Layer 4 of a small transformer language model trained on English Wikipedia (9 layers, counted from 0, width 128).
A neuron's activation on a vector x is ReLU(weights . x), where the dot is the dot product.
The model reads these tokens: "ian" " Democratic" " Party" " (" "M" "D" "P" ")." "\n" "\n" "After" " his" " election" " to" " Parliament" "," " Al" "i" " W" "a"

The vector x that enters this layer's MLP at each token. A number n stands for (n - 500) times 0.014.
0 "ian": 205 514 491 466 485 418 410 483 526 501 564 547 500 196 428 519 482 444 483 489 467 429 407 538 490 419 499 541 731 568 515 443 550 539 534 525 500 545 449 551 200 429 464 351 411 439 448 361 559 540 465 472 534 496 538 497 478 507 453 299 470 535 736 375 548 469 520 505 466 847 488 518 463 461 493 535 472 478 485 537 484 529 464 500 493 557 474 520 455 480 624 552 493 487 497 515 585 539 471 509 465 433 509 369 525 531 613 472 424 453 522 517 606 490 486 517 806 448 525 546 777 507 503 495 496 490 451 561
1 " Democratic": 268 558 516 456 470 452 375 490 576 470 519 516 453 189 459 490 479 489 495 550 498 442 402 556 522 510 479 537 577 532 509 508 555 576 501 499 474 519 473 552 72 460 485 315 487 372 430 370 574 584 476 450 478 528 521 458 491 491 370 308 455 494 813 419 567 483 458 441 424 746 520 485 492 458 476 554 429 475 453 543 503 518 494 483 442 552 413 466 493 354 679 602 479 397 549 500 543 515 445 485 495 385 512 358 592 535 595 486 453 447 530 462 623 541 466 473 748 447 471 501 775 524 510 513 455 397 440 561
2 " Party": 243 530 511 441 456 425 410 448 591 517 460 505 460 269 496 492 473 481 527 548 506 438 457 476 556 432 483 560 635 547 504 478 590 555 525 493 469 533 550 531 24 554 491 339 488 406 425 308 592 543 452 452 548 564 527 521 515 513 458 312 460 518 790 416 541 476 483 467 458 720 491 464 465 482 545 517 406 500 521 504 450 464 481 510 480 570 469 464 513 393 638 617 468 453 548 453 579 520 465 500 479 411 504 423 594 530 555 538 408 446 512 518 679 507 498 527 812 466 523 523 767 484 522 432 502 446 440 575
3 " (": 200 461 470 418 423 426 472 536 564 542 463 505 528 387 415 470 446 472 478 546 473 414 436 476 620 366 458 558 610 534 525 450 620 452 532 475 455 497 468 504 27 506 655 238 545 451 446 485 585 445 499 524 544 464 505 550 475 467 439 249 471 527 668 476 503 436 504 481 495 693 530 481 494 425 569 531 498 480 485 528 467 475 506 519 478 562 535 536 468 460 567 608 487 577 497 494 569 519 443 520 446 494 533 511 500 559 719 508 436 496 591 490 641 462 493 521 769 491 502 516 757 521 508 448 529 485 453 549
4 "M": 342 606 546 470 579 484 533 476 602 528 374 471 583 186 531 534 521 428 488 566 491 420 492 509 574 421 541 436 482 618 536 575 565 546 550 504 475 556 547 510 101 417 448 470 506 435 381 462 537 363 601 413 534 481 411 366 452 498 511 173 474 560 457 425 551 401 561 440 543 774 656 516 483 409 483 432 465 529 481 771 422 530 449 471 436 541 493 577 472 348 499 547 535 499 510 450 472 479 340 504 466 428 449 663 405 462 505 500 607 484 467 593 433 493 427 528 591 502 389 384 752 664 594 541 418 591 430 573
5 "D": 447 608 532 442 487 396 456 509 570 544 351 564 550 458 652 669 467 501 576 577 596 412 561 466 483 557 357 575 305 545 480 644 654 554 500 574 601 656 566 543 208 732 557 494 485 371 455 566 535 592 499 426 587 589 373 544 464 486 507 423 551 515 366 423 522 470 462 461 463 760 503 532 443 665 472 391 481 456 426 650 325 511 530 421 417 509 492 547 421 270 496 368 600 571 494 521 541 499 437 528 490 385 414 645 433 361 397 482 503 329 341 542 376 382 448 421 586 424 449 410 483 399 552 546 565 354 567 590
6 "P": 477 647 437 380 545 468 376 551 621 565 377 567 556 325 489 539 373 527 553 573 749 387 715 471 425 532 434 508 486 626 498 609 624 629 568 582 426 554 426 518 193 589 669 463 419 347 484 546 577 583 602 496 610 567 411 441 479 341 635 494 471 457 623 436 445 469 506 486 561 661 547 559 356 557 567 473 404 485 507 473 540 569 634 566 485 446 407 618 624 377 470 480 515 467 441 677 411 414 531 503 432 552 466 474 495 501 407 554 577 477 325 581 348 583 514 431 541 568 423 421 620 537 645 316 511 396 432 564
7 ").": 246 468 455 466 452 461 451 496 520 511 463 490 520 433 456 513 469 461 529 507 538 428 485 467 550 359 446 554 600 528 490 394 592 555 556 451 492 521 461 527 117 526 750 165 532 502 471 416 517 523 498 496 573 467 518 535 483 462 412 343 468 529 706 448 487 470 500 490 479 666 522 480 500 480 564 473 477 501 551 567 537 447 479 531 518 504 526 545 476 426 516 585 535 594 488 475 512 553 471 540 451 514 557 510 478 543 617 507 403 498 592 449 665 499 488 514 783 471 543 559 800 445 573 441 506 437 455 486
8 "\n": 239 476 470 480 449 442 483 478 539 547 479 504 537 460 455 478 503 482 494 506 479 421 509 485 569 307 476 611 573 479 504 347 597 522 517 484 494 474 452 499 79 486 687 251 595 490 465 460 589 488 460 497 551 484 513 524 485 484 447 364 489 551 625 476 481 440 548 501 463 716 500 483 527 479 609 495 485 529 513 561 526 468 554 531 503 516 487 494 461 373 537 577 500 578 500 472 525 516 475 548 458 534 556 483 504 537 705 483 463 508 613 461 573 501 502 523 854 501 477 548 808 552 544 456 555 457 459 495
9 "\n": 225 470 489 515 417 441 503 528 529 523 441 528 532 495 465 441 466 463 501 526 478 447 463 483 565 332 467 630 567 470 497 363 625 504 466 464 493 513 458 512 41 459 652 276 580 468 475 523 541 455 483 472 541 477 479 505 483 461 443 284 520 511 638 505 484 403 545 488 522 713 485 484 489 471 576 474 476 487 513 546 476 468 541 511 517 513 473 505 415 399 474 520 503 598 494 459 568 500 446 532 427 524 574 475 514 516 612 494 457 516 615 464 631 476 540 531 847 471 536 569 808 577 487 449 523 481 449 482
10 "After": 230 477 463 494 549 475 526 604 417 500 545 479 512 288 470 418 575 579 487 484 528 531 541 524 564 473 468 544 456 555 412 522 545 478 451 482 603 501 560 463 189 505 578 188 510 504 573 348 431 363 420 560 485 506 489 402 513 578 512 434 542 493 555 495 462 431 493 494 468 745 373 520 467 540 531 433 493 448 552 377 478 519 450 548 596 537 530 439 489 331 486 605 455 526 462 388 511 484 527 567 451 552 604 565 477 548 648 471 518 388 513 519 410 379 558 496 649 534 506 568 741 644 583 524 506 490 477 494
11 " his": 211 508 464 517 469 544 437 492 332 456 554 532 470 242 434 405 569 492 585 452 519 469 549 521 504 373 522 500 473 592 489 344 642 575 532 548 500 517 490 560 312 578 431 218 350 550 508 557 492 506 521 548 462 470 496 560 463 503 427 336 486 436 673 520 452 452 484 446 483 630 508 469 503 515 561 528 597 431 506 615 460 584 457 514 519 465 496 434 479 360 542 518 422 484 476 546 579 575 563 569 475 497 589 509 566 571 583 471 552 529 463 437 477 424 538 575 624 551 491 501 861 566 520 607 465 525 466 551
12 " election": 278 503 481 530 542 500 505 497 551 504 526 472 484 434 474 446 559 568 482 567 426 486 325 498 345 570 469 396 558 437 491 549 508 538 460 537 576 514 576 424 68 625 382 398 461 471 591 485 565 577 558 538 452 697 512 496 590 451 474 242 456 436 619 489 475 362 420 469 447 587 447 409 499 590 528 422 481 431 548 420 415 395 566 391 479 516 421 466 433 302 608 616 424 555 455 517 568 471 571 449 468 375 536 532 623 512 431 384 549 523 500 431 416 476 513 492 752 579 513 463 846 465 584 660 514 511 401 563
13 " to": 168 449 552 517 505 414 490 563 390 497 502 452 473 415 517 506 531 537 569 521 544 504 466 393 534 426 416 417 419 457 425 508 598 379 558 488 457 508 565 502 235 574 482 158 456 396 510 522 479 464 533 553 596 503 588 518 413 491 526 385 493 411 600 494 504 450 494 413 486 440 501 511 474 511 549 409 534 473 455 373 486 466 434 477 472 523 366 513 447 213 432 538 473 501 479 509 435 471 430 468 574 444 472 644 486 612 512 504 517 453 449 475 460 426 523 510 596 503 494 564 755 637 500 486 476 489 519 486
14 " Parliament": 402 548 523 521 347 497 470 576 499 605 673 441 525 318 537 419 509 585 557 559 463 363 353 448 383 344 548 391 496 446 540 581 590 487 405 510 446 524 468 482 128 666 392 410 400 503 512 477 542 535 436 479 476 696 502 312 624 575 528 189 493 527 683 534 520 431 406 436 561 589 423 422 492 540 553 414 533 493 547 370 492 377 527 484 488 489 389 547 448 307 523 637 479 426 515 533 549 509 424 501 477 340 492 498 464 587 344 496 555 449 498 549 435 452 504 560 657 509 456 341 822 418 537 634 514 437 397 677
15 ",": 199 481 515 478 465 452 492 557 504 549 504 497 541 401 468 466 488 475 504 531 474 421 411 498 553 389 506 517 558 466 455 411 559 482 460 458 504 501 509 518 139 465 681 114 538 492 504 478 563 434 484 493 498 467 487 529 537 491 434 425 532 567 698 487 481 458 581 477 468 679 471 481 518 493 563 447 473 466 556 502 478 505 537 529 496 540 493 517 484 394 533 498 483 571 497 457 566 519 461 531 454 511 535 496 520 553 605 475 448 469 564 466 609 472 524 517 745 505 533 581 783 510 527 472 537 455 427 530
16 " Al": 340 629 545 502 512 507 575 610 525 464 588 356 495 148 427 439 565 459 465 516 609 496 401 481 621 487 578 378 428 506 468 450 679 454 548 475 541 525 459 424 323 427 641 524 579 480 465 465 328 398 447 447 468 440 546 259 585 487 600 447 485 696 598 493 352 552 453 443 426 710 526 429 503 418 609 524 605 444 500 655 681 596 429 408 555 508 477 548 316 371 448 563 515 522 506 434 622 514 470 376 450 434 575 502 494 479 475 521 665 406 485 509 384 473 559 509 565 491 345 533 750 476 530 539 391 495 485 429
17 "i": 587 515 632 442 466 515 402 589 340 578 572 491 367 401 674 432 550 454 497 505 446 471 337 438 467 647 567 369 537 399 447 376 666 453 398 577 561 442 589 430 277 516 558 578 593 531 425 532 528 608 537 489 536 594 574 549 495 536 413 371 515 690 621 463 544 487 503 546 578 854 502 498 616 546 579 463 594 397 506 455 491 546 559 597 563 693 463 557 382 237 661 434 541 637 456 382 517 560 553 448 590 509 506 481 355 414 503 435 629 439 396 420 438 500 552 457 393 485 437 545 629 433 383 534 389 518 523 505
18 " W": 448 547 614 395 655 480 420 565 514 592 536 455 454 342 452 345 485 518 581 474 477 513 544 562 440 560 494 530 224 468 537 453 502 459 517 368 435 497 577 489 342 502 521 497 565 492 532 531 349 440 482 453 357 533 660 500 485 590 489 432 445 521 574 640 547 521 497 428 397 937 571 516 610 421 564 331 560 434 526 757 450 445 593 571 522 616 507 456 560 262 530 553 413 426 507 444 448 511 415 566 483 541 432 514 400 407 419 512 630 506 438 431 516 577 487 487 412 524 425 474 873 514 415 570 372 451 428 450
19 "a": 470 471 526 434 632 482 519 514 383 582 599 478 514 484 503 368 617 536 593 543 641 445 633 407 573 678 576 501 532 560 558 444 451 534 349 524 554 509 513 335 434 610 781 570 592 434 589 534 360 383 471 492 511 440 582 492 572 461 587 595 520 513 353 418 389 425 522 578 497 898 531 455 539 521 507 488 589 444 503 766 383 493 306 432 460 556 450 449 595 394 393 437 532 526 515 438 501 533 412 488 598 368 498 493 573 485 389 536 571 517 562 437 495 596 565 355 647 460 432 452 666 651 543 636 531 642 518 498

Each question shows the input weights of one neuron of the MLP. A number n stands for (n - 500) times 0.0012.

n106: 482 518 416 642 517 434 538 365 515 431 488 560 364 423 444 468 581 761 368 544 433 449 539 491 529 337 515 569 383 715 382 413 460 570 497 448 378 497 500 406 517 419 431 548 343 641 565 506 457 457 595 443 606 718 650 780 479 355 482 531 440 497 574 589 574 553 637 497 520 469 500 400 340 210 486 556 470 817 529 421 467 405 527 572 739 386 468 429 461 483 503 486 391 454 509 506 396 342 506 453 630 492 471 458 456 564 616 430 253 647 410 399 488 426 580 556 468 436 426 473 521 418 426 420 524 556 430 570
Its two highest activations, in order, are on tokens 11 " his", 2 " Party"

n90: 361 553 362 577 430 459 522 441 383 671 516 544 506 442 422 578 407 395 557 374 371 407 413 423 503 404 251 491 523 469 575 560 383 553 639 660 358 585 509 519 636 396 334 521 537 446 469 356 448 383 445 627 530 566 433 534 633 356 356 613 579 466 358 424 663 491 667 428 531 343 475 438 358 470 442 447 624 478 488 443 597 453 491 485 537 726 665 609 326 435 695 509 500 494 463 440 402 363 352 360 484 440 439 370 550 491 532 413 185 437 490 289 615 388 497 578 447 485 606 731 435 714 542 454 494 462 664 397
On which token does it fire most, and how strongly? 13 " to", at about 1.1

n298: 520 557 513 758 513 428 550 462 666 687 476 602 304 544 493 754 572 421 455 517 368 534 317 546 600 444 379 605 692 480 554 641 347 603 549 414 544 422 557 423 532 418 422 616 463 575 385 372 507 417 395 296 650 626 548 530 548 487 455 526 285 426 500 531 658 520 547 282 603 490 453 550 720 516 507 430 442 575 656 272 429 197 480 487 740 500 544 473 568 623 680 363 562 605 595 429 564 418 602 543 737 519 474 367 570 622 548 533 514 466 507 517 493 332 507 426 431 380 584 446 363 710 335 503 462 815 393 528
On which token does it fire most? 2 " Party"

n307: 424 652 301 551 344 438 481 515 360 464 507 484 471 533 416 753 632 615 661 555 361 385 560 519 612 490 208 478 577 487 445 647 559 337 506 436 422 416 607 583 484 471 534 633 341 441 529 325 493 528 321 386 462 398 206 506 415 403 332 543 462 429 500 464 400 523 588 346 484 485 539 397 526 585 547 433 559 631 395 571 487 575 542 481 601 497 725 577 667 611 420 259 414 318 601 350 744 484 559 730 447 562 506 454 535 636 409 474 471 513 644 487 441 461 678 526 425 302 667 633 500 580 481 393 401 542 586 487
On which token does it fire most? 5 "D"

n117: 480 395 423 557 545 556 480 580 385 497 524 412 392 440 401 488 512 441 636 553 454 666 539 351 607 471 599 497 461 474 529 544 601 587 556 563 482 309 523 621 592 500 587 626 503 530 433 363 434 457 270 420 531 472 550 375 674 442 595 492 537 608 531 368 343 675 717 410 612 453 485 503 588 540 500 604 488 341 543 545 427 574 435 609 511 431 515 294 491 575 612 480 302 302 602 291 670 580 515 428 482 456 551 394 546 554 568 358 500 305 601 277 539 465 576 503 404 517 425 335 403 356 494 412 449 611 324 491
On which token does it fire most, and how strongly? 16 " Al", at about 3.3

n272: 519 726 470 558 503 453 463 714 792 328 388 559 407 503 448 469 660 534 553 447 594 312 380 576 616 421 334 527 407 518 571 582 380 537 455 415 302 398 481 598 500 503 423 512 676 597 620 546 436 542 329 472 479 426 644 408 556 672 544 614 542 602 458 658 552 562 519 485 585 430 336 589 732 356 389 518 588 494 439 447 411 516 457 334 542 531 485 586 675 543 555 443 446 344 687 472 537 389 242 512 418 503 461 366 675 606 628 515 382 653 503 621 528 457 509 398 426 515 577 438 500 473 574 479 320 423 366 509
Its two highest activations, in order, are on tokens 18 " W", 1 " Democratic"

n325: 527 527 242 508 579 543 694 76 481 500 271 520 383 731 345 581 413 563 405 481 485 389 269 390 508 308 658 603 839 601 442 474 398 585 747 481 211 465 449 669 683 375 609 466 496 468 450 434 520 470 602 449 598 634 673 469 689 578 452 511 481 496 451 539 547 887 640 546 324 445 547 492 523 338 443 488 370 598 627 563 519 382 449 485 807 362 469 627 598 523 665 387 496 564 447 441 347 553 563 535 571 818 451 390 450 568 516 535 219 413 543 504 651 461 667 411 524 508 682 578 433 254 680 474 444 512 404 425
On which token does it fire most, and how strongly? 7 ").", at about 2.4

n86: 442 481 367 584 583 477 433 407 616 725 539 628 452 530 487 465 714 548 490 334 270 497 435 534 708 343 554 497 536 497 446 678 552 481 491 406 621 535 484 638 552 349 380 521 503 452 697 672 408 192 377 609 599 664 558 623 494 544 464 657 288 360 359 474 430 529 634 576 525 389 535 532 388 478 392 336 571 455 437 382 249 606 602 540 537 487 336 554 397 513 431 414 379 457 413 420 590 531 471 566 571 403 475 307 434 432 679 525 660 416 674 372 604 481 618 376 460 550 345 535 489 431 558 556 572 513 585 581
On which token does it fire most? 10 "After"

n66: 485 782 526 592 500 561 550 554 381 419 455 361 564 540 487 457 633 514 677 282 513 469 428 355 533 427 410 516 636 453 500 475 488 570 655 269 473 436 356 543 568 419 481 516 632 589 520 513 542 480 396 595 441 362 741 741 548 727 301 595 494 356 419 490 560 503 567 533 348 541 453 400 648 493 311 430 643 429 249 548 413 561 466 549 542 487 790 540 239 622 341 354 548 415 458 551 598 562 436 736 418 650 389 303 727 539 554 636 456 476 623 493 490 560 550 477 384 593 413 480 440 536 303 624 301 483 487 517
On which token does it fire most, and how strongly? 18 " W", at about 1.2

n194: 656 575 490 599 386 583 454 599 835 493 473 421 546 509 331 669 633 374 510 615 641 387 353 545 494 500 510 740 564 640 396 550 450 364 475 391 526 622 520 587 503 484 497 525 635 689 575 268 564 471 691 460 519 400 738 412 447 500 450 559 554 448 367 549 572 396 727 461 487 299 418 666 516 548 481 468 547 414 490 366 526 467 405 426 465 519 464 766 431 429 526 418 524 231 484 520 697 697 408 494 537 419 446 560 390 673 540 442 447 450 706 520 517 490 382 588 509 665 624 431 482 736 456 614 443 392 432 530
On which token does it fire most? 4 "M"

n214: 536 552 436 500 296 539 638 431 360 531 378 325 670 500 400 665 507 296 700 555 632 447 199 358 747 527 448 788 532 735 638 477 469 527 527 425 549 430 358 575 497 535 353 540 432 465 497 216 654 466 470 308 429 341 472 590 472 390 613 605 467 476 437 371 510 510 768 331 282 372 410 400 476 574 507 315 673 640 360 460 438 430 476 687 429 555 741 569 472 589 493 617 418 463 578 626 573 389 556 623 479 510 463 350 507 571 524 455 650 486 507 629 578 369 476 697 359 469 524 455 394 524 410 470 670 503 585 599
On which token does it fire most? 2 " Party"

n354: 617 535 507 514 477 353 576 382 571 497 639 510 566 558 438 668 514 458 416 631 399 370 185 628 538 412 617 534 690 311 462 598 528 442 646 405 278 535 251 592 573 375 214 500 490 444 624 248 489 574 497 483 333 701 409 747 497 727 447 493 500 510 470 385 521 507 684 527 622 386 476 428 535 423 544 271 500 472 456 493 476 542 444 601 446 466 627 617 357 558 585 360 521 540 665 389 646 409 392 579 366 536 537 266 394 618 392 497 229 448 447 614 507 349 528 421 531 302 579 437 596 360 550 343 609 597 347 581
On which token does it fire most? 0 "ian"

n334: 522 551 447 450 417 699 460 603 593 491 532 560 546 466 392 455 413 503 540 423 428 271 459 453 483 590 492 461 467 716 571 657 433 497 514 433 623 506 577 528 500 537 470 475 385 538 474 463 562 564 453 376 478 612 569 543 497 602 360 670 665 474 508 658 690 310 497 526 685 559 306 472 414 544 422 486 538 581 382 516 398 509 351 430 758 297 341 534 604 702 503 586 646 345 578 408 580 583 334 525 451 530 572 555 667 503 446 506 523 416 555 514 506 381 634 528 530 373 438 511 492 432 363 459 485 529 433 430
On which token does it fire most? 14 " Parliament"

n126: 469 411 597 639 532 446 783 588 438 530 394 533 407 580 539 589 594 634 530 427 552 382 429 565 562 340 218 452 507 447 513 409 497 454 408 464 288 377 464 510 611 460 401 497 487 349 424 536 592 545 385 500 628 664 440 474 339 358 331 516 391 460 513 480 717 391 669 516 438 481 513 428 278 612 339 516 453 537 419 509 394 363 583 367 613 497 444 500 333 588 392 308 643 292 494 600 404 452 407 389 450 538 574 487 444 558 520 493 331 336 664 626 510 464 285 490 494 497 687 507 402 529 564 70 426 361 552 497
On which three tokens does it fire most, strongest first? 13 " to", 5 "D", 9 "\n"

n28: 579 390 482 638 538 457 378 375 732 444 434 531 622 489 448 630 469 444 646 372 521 680 416 446 470 331 412 667 605 530 655 483 386 412 618 506 570 310 573 370 456 454 538 635 389 382 451 457 652 602 607 639 432 602 534 533 311 482 344 593 547 473 432 506 655 579 509 269 308 445 460 445 286 485 565 418 469 624 560 398 469 614 611 632 515 572 479 679 537 509 467 515 600 524 652 614 417 334 601 533 432 488 631 494 500 452 448 615 276 475 429 448 428 509 631 524 535 328 679 389 420 343 500 553 559 515 557 603
On which token does it fire most? 6 "P"

n72: 461 555 500 611 525 588 535 604 551 386 467 552 506 593 372 356 549 484 405 513 393 484 586 579 599 306 535 610 550 439 699 466 503 328 528 471 549 406 429 522 615 477 497 475 497 700 352 484 473 689 500 396 591 574 588 372 399 706 444 619 603 600 478 306 371 725 455 539 310 415 513 580 506 631 516 490 372 588 697 540 381 646 636 437 337 618 439 500 572 614 462 400 709 519 374 539 445 349 276 538 421 681 676 562 449 642 711 459 409 383 683 581 460 673 581 619 460 522 423 584 375 557 643 497 388 325 624 658
On which token does it fire most, and how strongly? 8 "\n", at about 0.49

n176: 452 530 500 529 484 563 543 581 332 341 432 483 369 427 324 393 590 510 723 375 413 724 500 375 588 484 392 484 708 549 392 432 485 377 740 623 220 520 500 331 522 602 440 462 442 533 477 552 575 542 548 556 751 500 537 670 314 562 537 543 427 343 506 599 569 451 599 376 458 330 497 441 263 580 293 409 520 497 235 641 385 427 470 439 545 575 520 572 450 548 325 532 355 395 564 510 480 411 434 532 490 625 618 480 422 619 530 591 457 556 520 325 503 275 569 526 287 306 595 431 494 503 364 583 644 523 510 678
On which token does it fire most, and how strongly? 13 " to", at about 3.5

n273: 565 434 603 523 401 623 487 410 280 656 531 241 434 543 389 523 614 547 443 405 477 403 173 426 656 497 647 567 493 582 516 590 384 708 633 604 460 417 526 637 629 527 567 595 552 614 559 516 466 613 640 397 474 528 563 402 620 405 352 600 595 306 414 536 713 605 305 467 474 497 378 513 546 462 436 539 463 573 257 528 424 444 573 754 526 627 546 536 287 409 399 401 348 277 583 533 612 417 136 474 537 531 302 556 477 304 523 474 467 430 507 460 598 562 608 533 453 503 595 430 506 529 532 471 500 645 503 433
On which token does it fire most? 18 " W"

n113: 686 368 400 442 545 580 625 250 614 557 418 527 625 512 569 526 302 517 701 573 342 423 574 387 680 510 471 465 459 539 376 403 225 252 624 406 596 576 256 484 522 503 548 648 633 634 530 427 623 209 497 400 490 478 473 523 410 382 503 622 500 622 484 530 467 605 493 490 785 484 550 556 454 442 561 526 503 553 331 381 510 238 407 497 461 572 316 539 400 601 516 382 602 564 474 437 477 420 324 343 587 557 545 280 395 413 520 516 460 520 517 652 571 477 421 460 418 451 451 487 556 520 430 385 736 593 341 470
On which token does it fire most? 19 "a"

n69: 603 610 604 423 630 405 644 340 565 522 532 348 472 544 556 674 430 538 653 497 619 519 503 383 739 497 447 512 562 435 509 485 469 491 606 420 500 563 428 525 497 547 382 557 654 487 353 516 568 472 488 509 655 551 598 528 370 594 519 500 548 516 358 591 397 500 535 397 555 512 625 658 123 406 421 357 583 490 494 455 297 494 481 537 555 593 397 419 342 485 463 394 690 451 662 377 415 530 431 327 341 610 375 443 683 579 456 336 557 522 789 560 532 463 397 525 242 441 565 673 562 454 524 521 612 497 361 580
On which three tokens does it fire most, strongest first? 5 "D", 4 "M", 13 " to"

n10: 421 476 497 676 509 515 787 380 630 515 306 473 620 445 398 506 679 301 631 394 552 533 497 465 520 402 445 457 494 664 690 701 460 477 542 428 403 488 600 430 525 450 392 525 477 443 397 503 625 457 454 461 446 483 515 497 643 509 398 442 554 377 424 592 626 643 541 363 633 397 462 637 612 318 580 375 485 467 564 548 544 405 559 514 554 546 453 576 438 419 581 497 533 625 617 595 527 349 435 477 608 517 354 500 640 741 494 477 550 360 646 432 386 340 664 532 450 465 588 527 378 578 582 514 461 353 494 344
On which token does it fire most? 4 "M"

n61: 438 483 701 638 460 427 514 487 476 382 362 566 558 608 374 640 517 510 556 569 325 503 331 534 548 257 524 366 472 514 572 533 323 368 533 453 507 376 476 378 576 469 397 572 537 500 651 449 550 376 530 566 470 703 479 562 698 421 454 572 517 394 407 562 521 473 321 661 571 519 411 405 614 557 296 303 531 354 456 372 150 600 407 302 403 503 456 497 497 507 514 736 313 616 480 438 510 590 310 609 629 441 537 670 473 590 728 466 386 490 740 645 668 367 503 346 406 388 790 649 450 493 351 423 440 610 561 346
Its two highest activations, in order, are on tokens 13 " to", 12 " election"

n257: 443 694 513 609 541 460 402 475 561 308 381 447 605 601 631 471 644 587 413 526 587 406 406 761 640 374 493 664 616 592 647 456 577 549 519 597 457 563 503 584 588 483 342 402 419 587 283 566 388 429 589 543 621 308 553 526 523 425 537 746 328 569 272 447 438 471 414 382 577 506 355 663 661 382 334 243 527 683 474 356 579 530 368 629 465 503 513 402 400 432 435 462 321 570 401 440 434 500 483 445 510 641 462 397 663 516 751 425 632 656 420 487 722 467 306 602 503 435 503 507 435 601 393 468 483 629 445 547
On which token does it fire most? 11 " his"

n211: 530 373 576 612 467 290 562 356 619 412 340 337 450 523 368 518 519 503 286 581 436 604 424 494 509 338 445 530 481 589 598 506 433 393 652 488 388 531 422 497 512 491 395 628 735 673 590 698 420 506 353 369 338 417 588 519 644 429 585 570 659 401 518 674 599 648 519 411 527 427 574 786 603 578 491 580 598 613 576 535 549 450 556 458 533 659 485 503 462 506 610 605 605 566 476 519 643 584 512 531 358 518 413 500 442 279 550 408 572 484 758 447 586 515 714 454 437 598 445 587 517 503 488 344 440 646 433 665
On which three tokens does it fire most, strongest first? 18 " W", 16 " Al", 9 "\n"

n246: 503 592 542 580 370 433 651 332 597 653 350 493 579 558 461 503 564 327 433 641 394 497 594 622 487 484 451 539 445 405 376 893 384 461 551 351 559 533 421 471 472 470 500 528 574 383 572 349 534 420 628 619 471 600 537 742 563 277 346 456 462 448 519 444 618 435 431 546 306 314 576 510 563 592 551 454 503 420 545 246 559 593 596 461 644 594 474 370 410 694 840 548 547 487 471 480 450 235 536 542 667 650 589 480 405 583 526 477 342 640 633 444 446 490 546 602 538 331 503 566 426 406 453 465 409 431 594 396
On which token does it fire most? 12 " election"

n92: 542 412 338 497 588 368 637 525 410 395 436 467 631 527 575 461 493 344 440 592 487 530 353 484 571 268 487 707 642 487 451 642 473 213 531 346 497 529 644 532 625 444 591 613 439 500 399 467 348 570 579 589 503 406 668 598 457 367 433 540 342 562 355 507 324 373 647 526 519 481 549 484 536 475 560 568 381 470 558 313 484 467 326 481 468 503 341 370 586 506 635 513 604 449 455 549 595 313 395 548 510 627 309 437 672 605 618 587 566 665 517 428 780 464 435 428 486 510 390 303 559 294 648 186 407 467 436 623
On which three tokens does it fire most, strongest first? 3 " (", 7 ").", 2 " Party"

n109: 559 474 404 423 291 367 523 534 381 629 236 338 559 579 409 662 597 536 546 621 487 510 574 436 597 436 315 618 581 448 494 627 610 490 509 500 464 622 500 736 509 418 443 647 474 394 601 543 371 494 475 576 411 544 550 575 709 383 413 472 402 268 409 605 575 539 608 503 455 457 516 571 762 468 611 481 573 391 506 410 634 569 457 442 659 639 370 412 404 487 410 484 406 465 478 596 589 646 431 312 497 484 443 384 601 653 454 490 221 523 596 618 520 214 677 585 488 539 406 520 447 519 519 544 450 562 167 721
Its two highest activations, in order, are on tokens 14 " Parliament", 13 " to"

n378: 597 509 486 449 467 427 443 669 296 654 446 439 563 527 503 611 453 526 675 540 424 541 609 508 483 384 429 525 446 466 609 396 490 381 511 469 517 509 258 352 657 564 389 423 370 447 374 506 476 345 500 633 617 530 494 652 648 394 538 440 583 578 417 656 500 626 503 497 458 579 586 683 572 539 570 483 371 686 667 366 440 500 532 461 732 526 574 354 343 432 491 322 417 514 553 329 445 587 523 520 506 371 430 494 654 601 546 443 350 436 532 642 465 469 566 517 454 375 560 596 464 369 359 489 491 512 545 421
On which token does it fire most? 17 "i"

n60: 655 511 620 737 585 507 346 527 479 334 467 553 588 568 364 500 414 397 340 486 431 275 349 627 583 355 517 442 525 448 458 616 605 649 564 345 511 539 598 302 540 327 405 581 645 582 335 514 634 239 697 475 646 614 440 556 362 479 582 483 483 854 368 412 563 507 458 294 531 351 595 712 409 442 391 347 333 521 645 457 339 613 592 414 551 510 528 577 553 441 631 412 579 456 555 383 281 425 408 417 197 513 500 532 552 722 539 708 500 408 575 447 475 528 553 584 323 618 559 398 424 635 591 575 403 602 358 518
On which token does it fire most, and how strongly? 4 "M", at about 3.9

n185: 862 516 399 512 465 443 464 394 363 721 249 327 305 592 191 599 642 468 443 747 383 447 422 406 650 410 401 675 789 778 524 379 460 551 454 539 480 448 620 327 642 516 550 523 677 609 544 544 438 594 465 633 542 637 544 567 363 464 272 587 623 627 293 396 290 615 460 492 336 609 380 492 416 311 473 346 370 569 520 587 309 564 676 598 523 551 647 563 524 520 461 353 606 562 442 368 524 585 492 299 431 375 543 581 666 566 376 492 600 270 694 548 675 393 747 373 104 469 654 484 378 630 393 488 512 528 657 484
On which token does it fire most, and how strongly? 19 "a", at about 2.4

n171: 529 543 608 343 519 422 716 541 467 483 327 517 316 481 480 430 534 466 707 457 533 442 544 402 503 533 470 608 670 407 550 475 358 503 542 461 433 440 513 219 535 493 455 490 556 534 630 510 455 317 542 220 510 564 510 530 676 636 418 475 545 377 458 638 357 560 554 473 362 364 607 381 550 523 610 417 561 446 523 322 297 497 648 614 659 599 370 629 453 563 566 497 462 451 503 298 440 328 581 322 347 446 532 338 643 520 766 536 403 551 693 232 650 364 624 503 393 362 410 725 464 602 693 562 688 450 523 589
On which token does it fire most, and how strongly? 15 ",", at about 1.1

n238: 523 672 516 378 555 374 520 637 576 551 486 429 655 344 393 600 613 514 476 453 398 223 373 543 443 397 523 605 646 456 480 408 387 407 594 553 483 598 466 241 513 517 315 542 636 493 332 685 417 395 578 595 493 420 452 530 551 493 428 621 581 503 318 382 493 614 736 373 401 360 705 597 436 409 415 264 637 378 563 298 544 327 574 638 300 729 587 620 347 540 513 500 576 480 526 527 608 556 358 673 483 622 546 412 550 723 605 527 520 609 452 429 610 574 483 497 431 377 326 368 354 444 413 405 490 665 556 634
Its two highest activations, in order, are on tokens 4 "M", 3 " ("

n94: 566 450 388 684 384 637 573 353 526 589 624 435 506 435 235 608 476 655 601 526 689 416 446 626 474 494 500 534 515 596 547 481 484 465 517 356 444 418 377 575 559 476 469 587 526 491 342 450 445 408 480 497 560 407 539 728 533 462 488 494 537 544 415 556 550 599 612 506 552 511 529 494 350 577 483 419 491 571 277 567 362 334 500 451 626 497 535 459 399 445 549 554 500 443 449 402 736 531 465 500 437 344 557 500 596 468 515 445 414 473 655 700 422 407 726 465 385 335 494 308 505 596 455 195 413 474 488 383
On which token does it fire most, and how strongly? 16 " Al", at about 0.53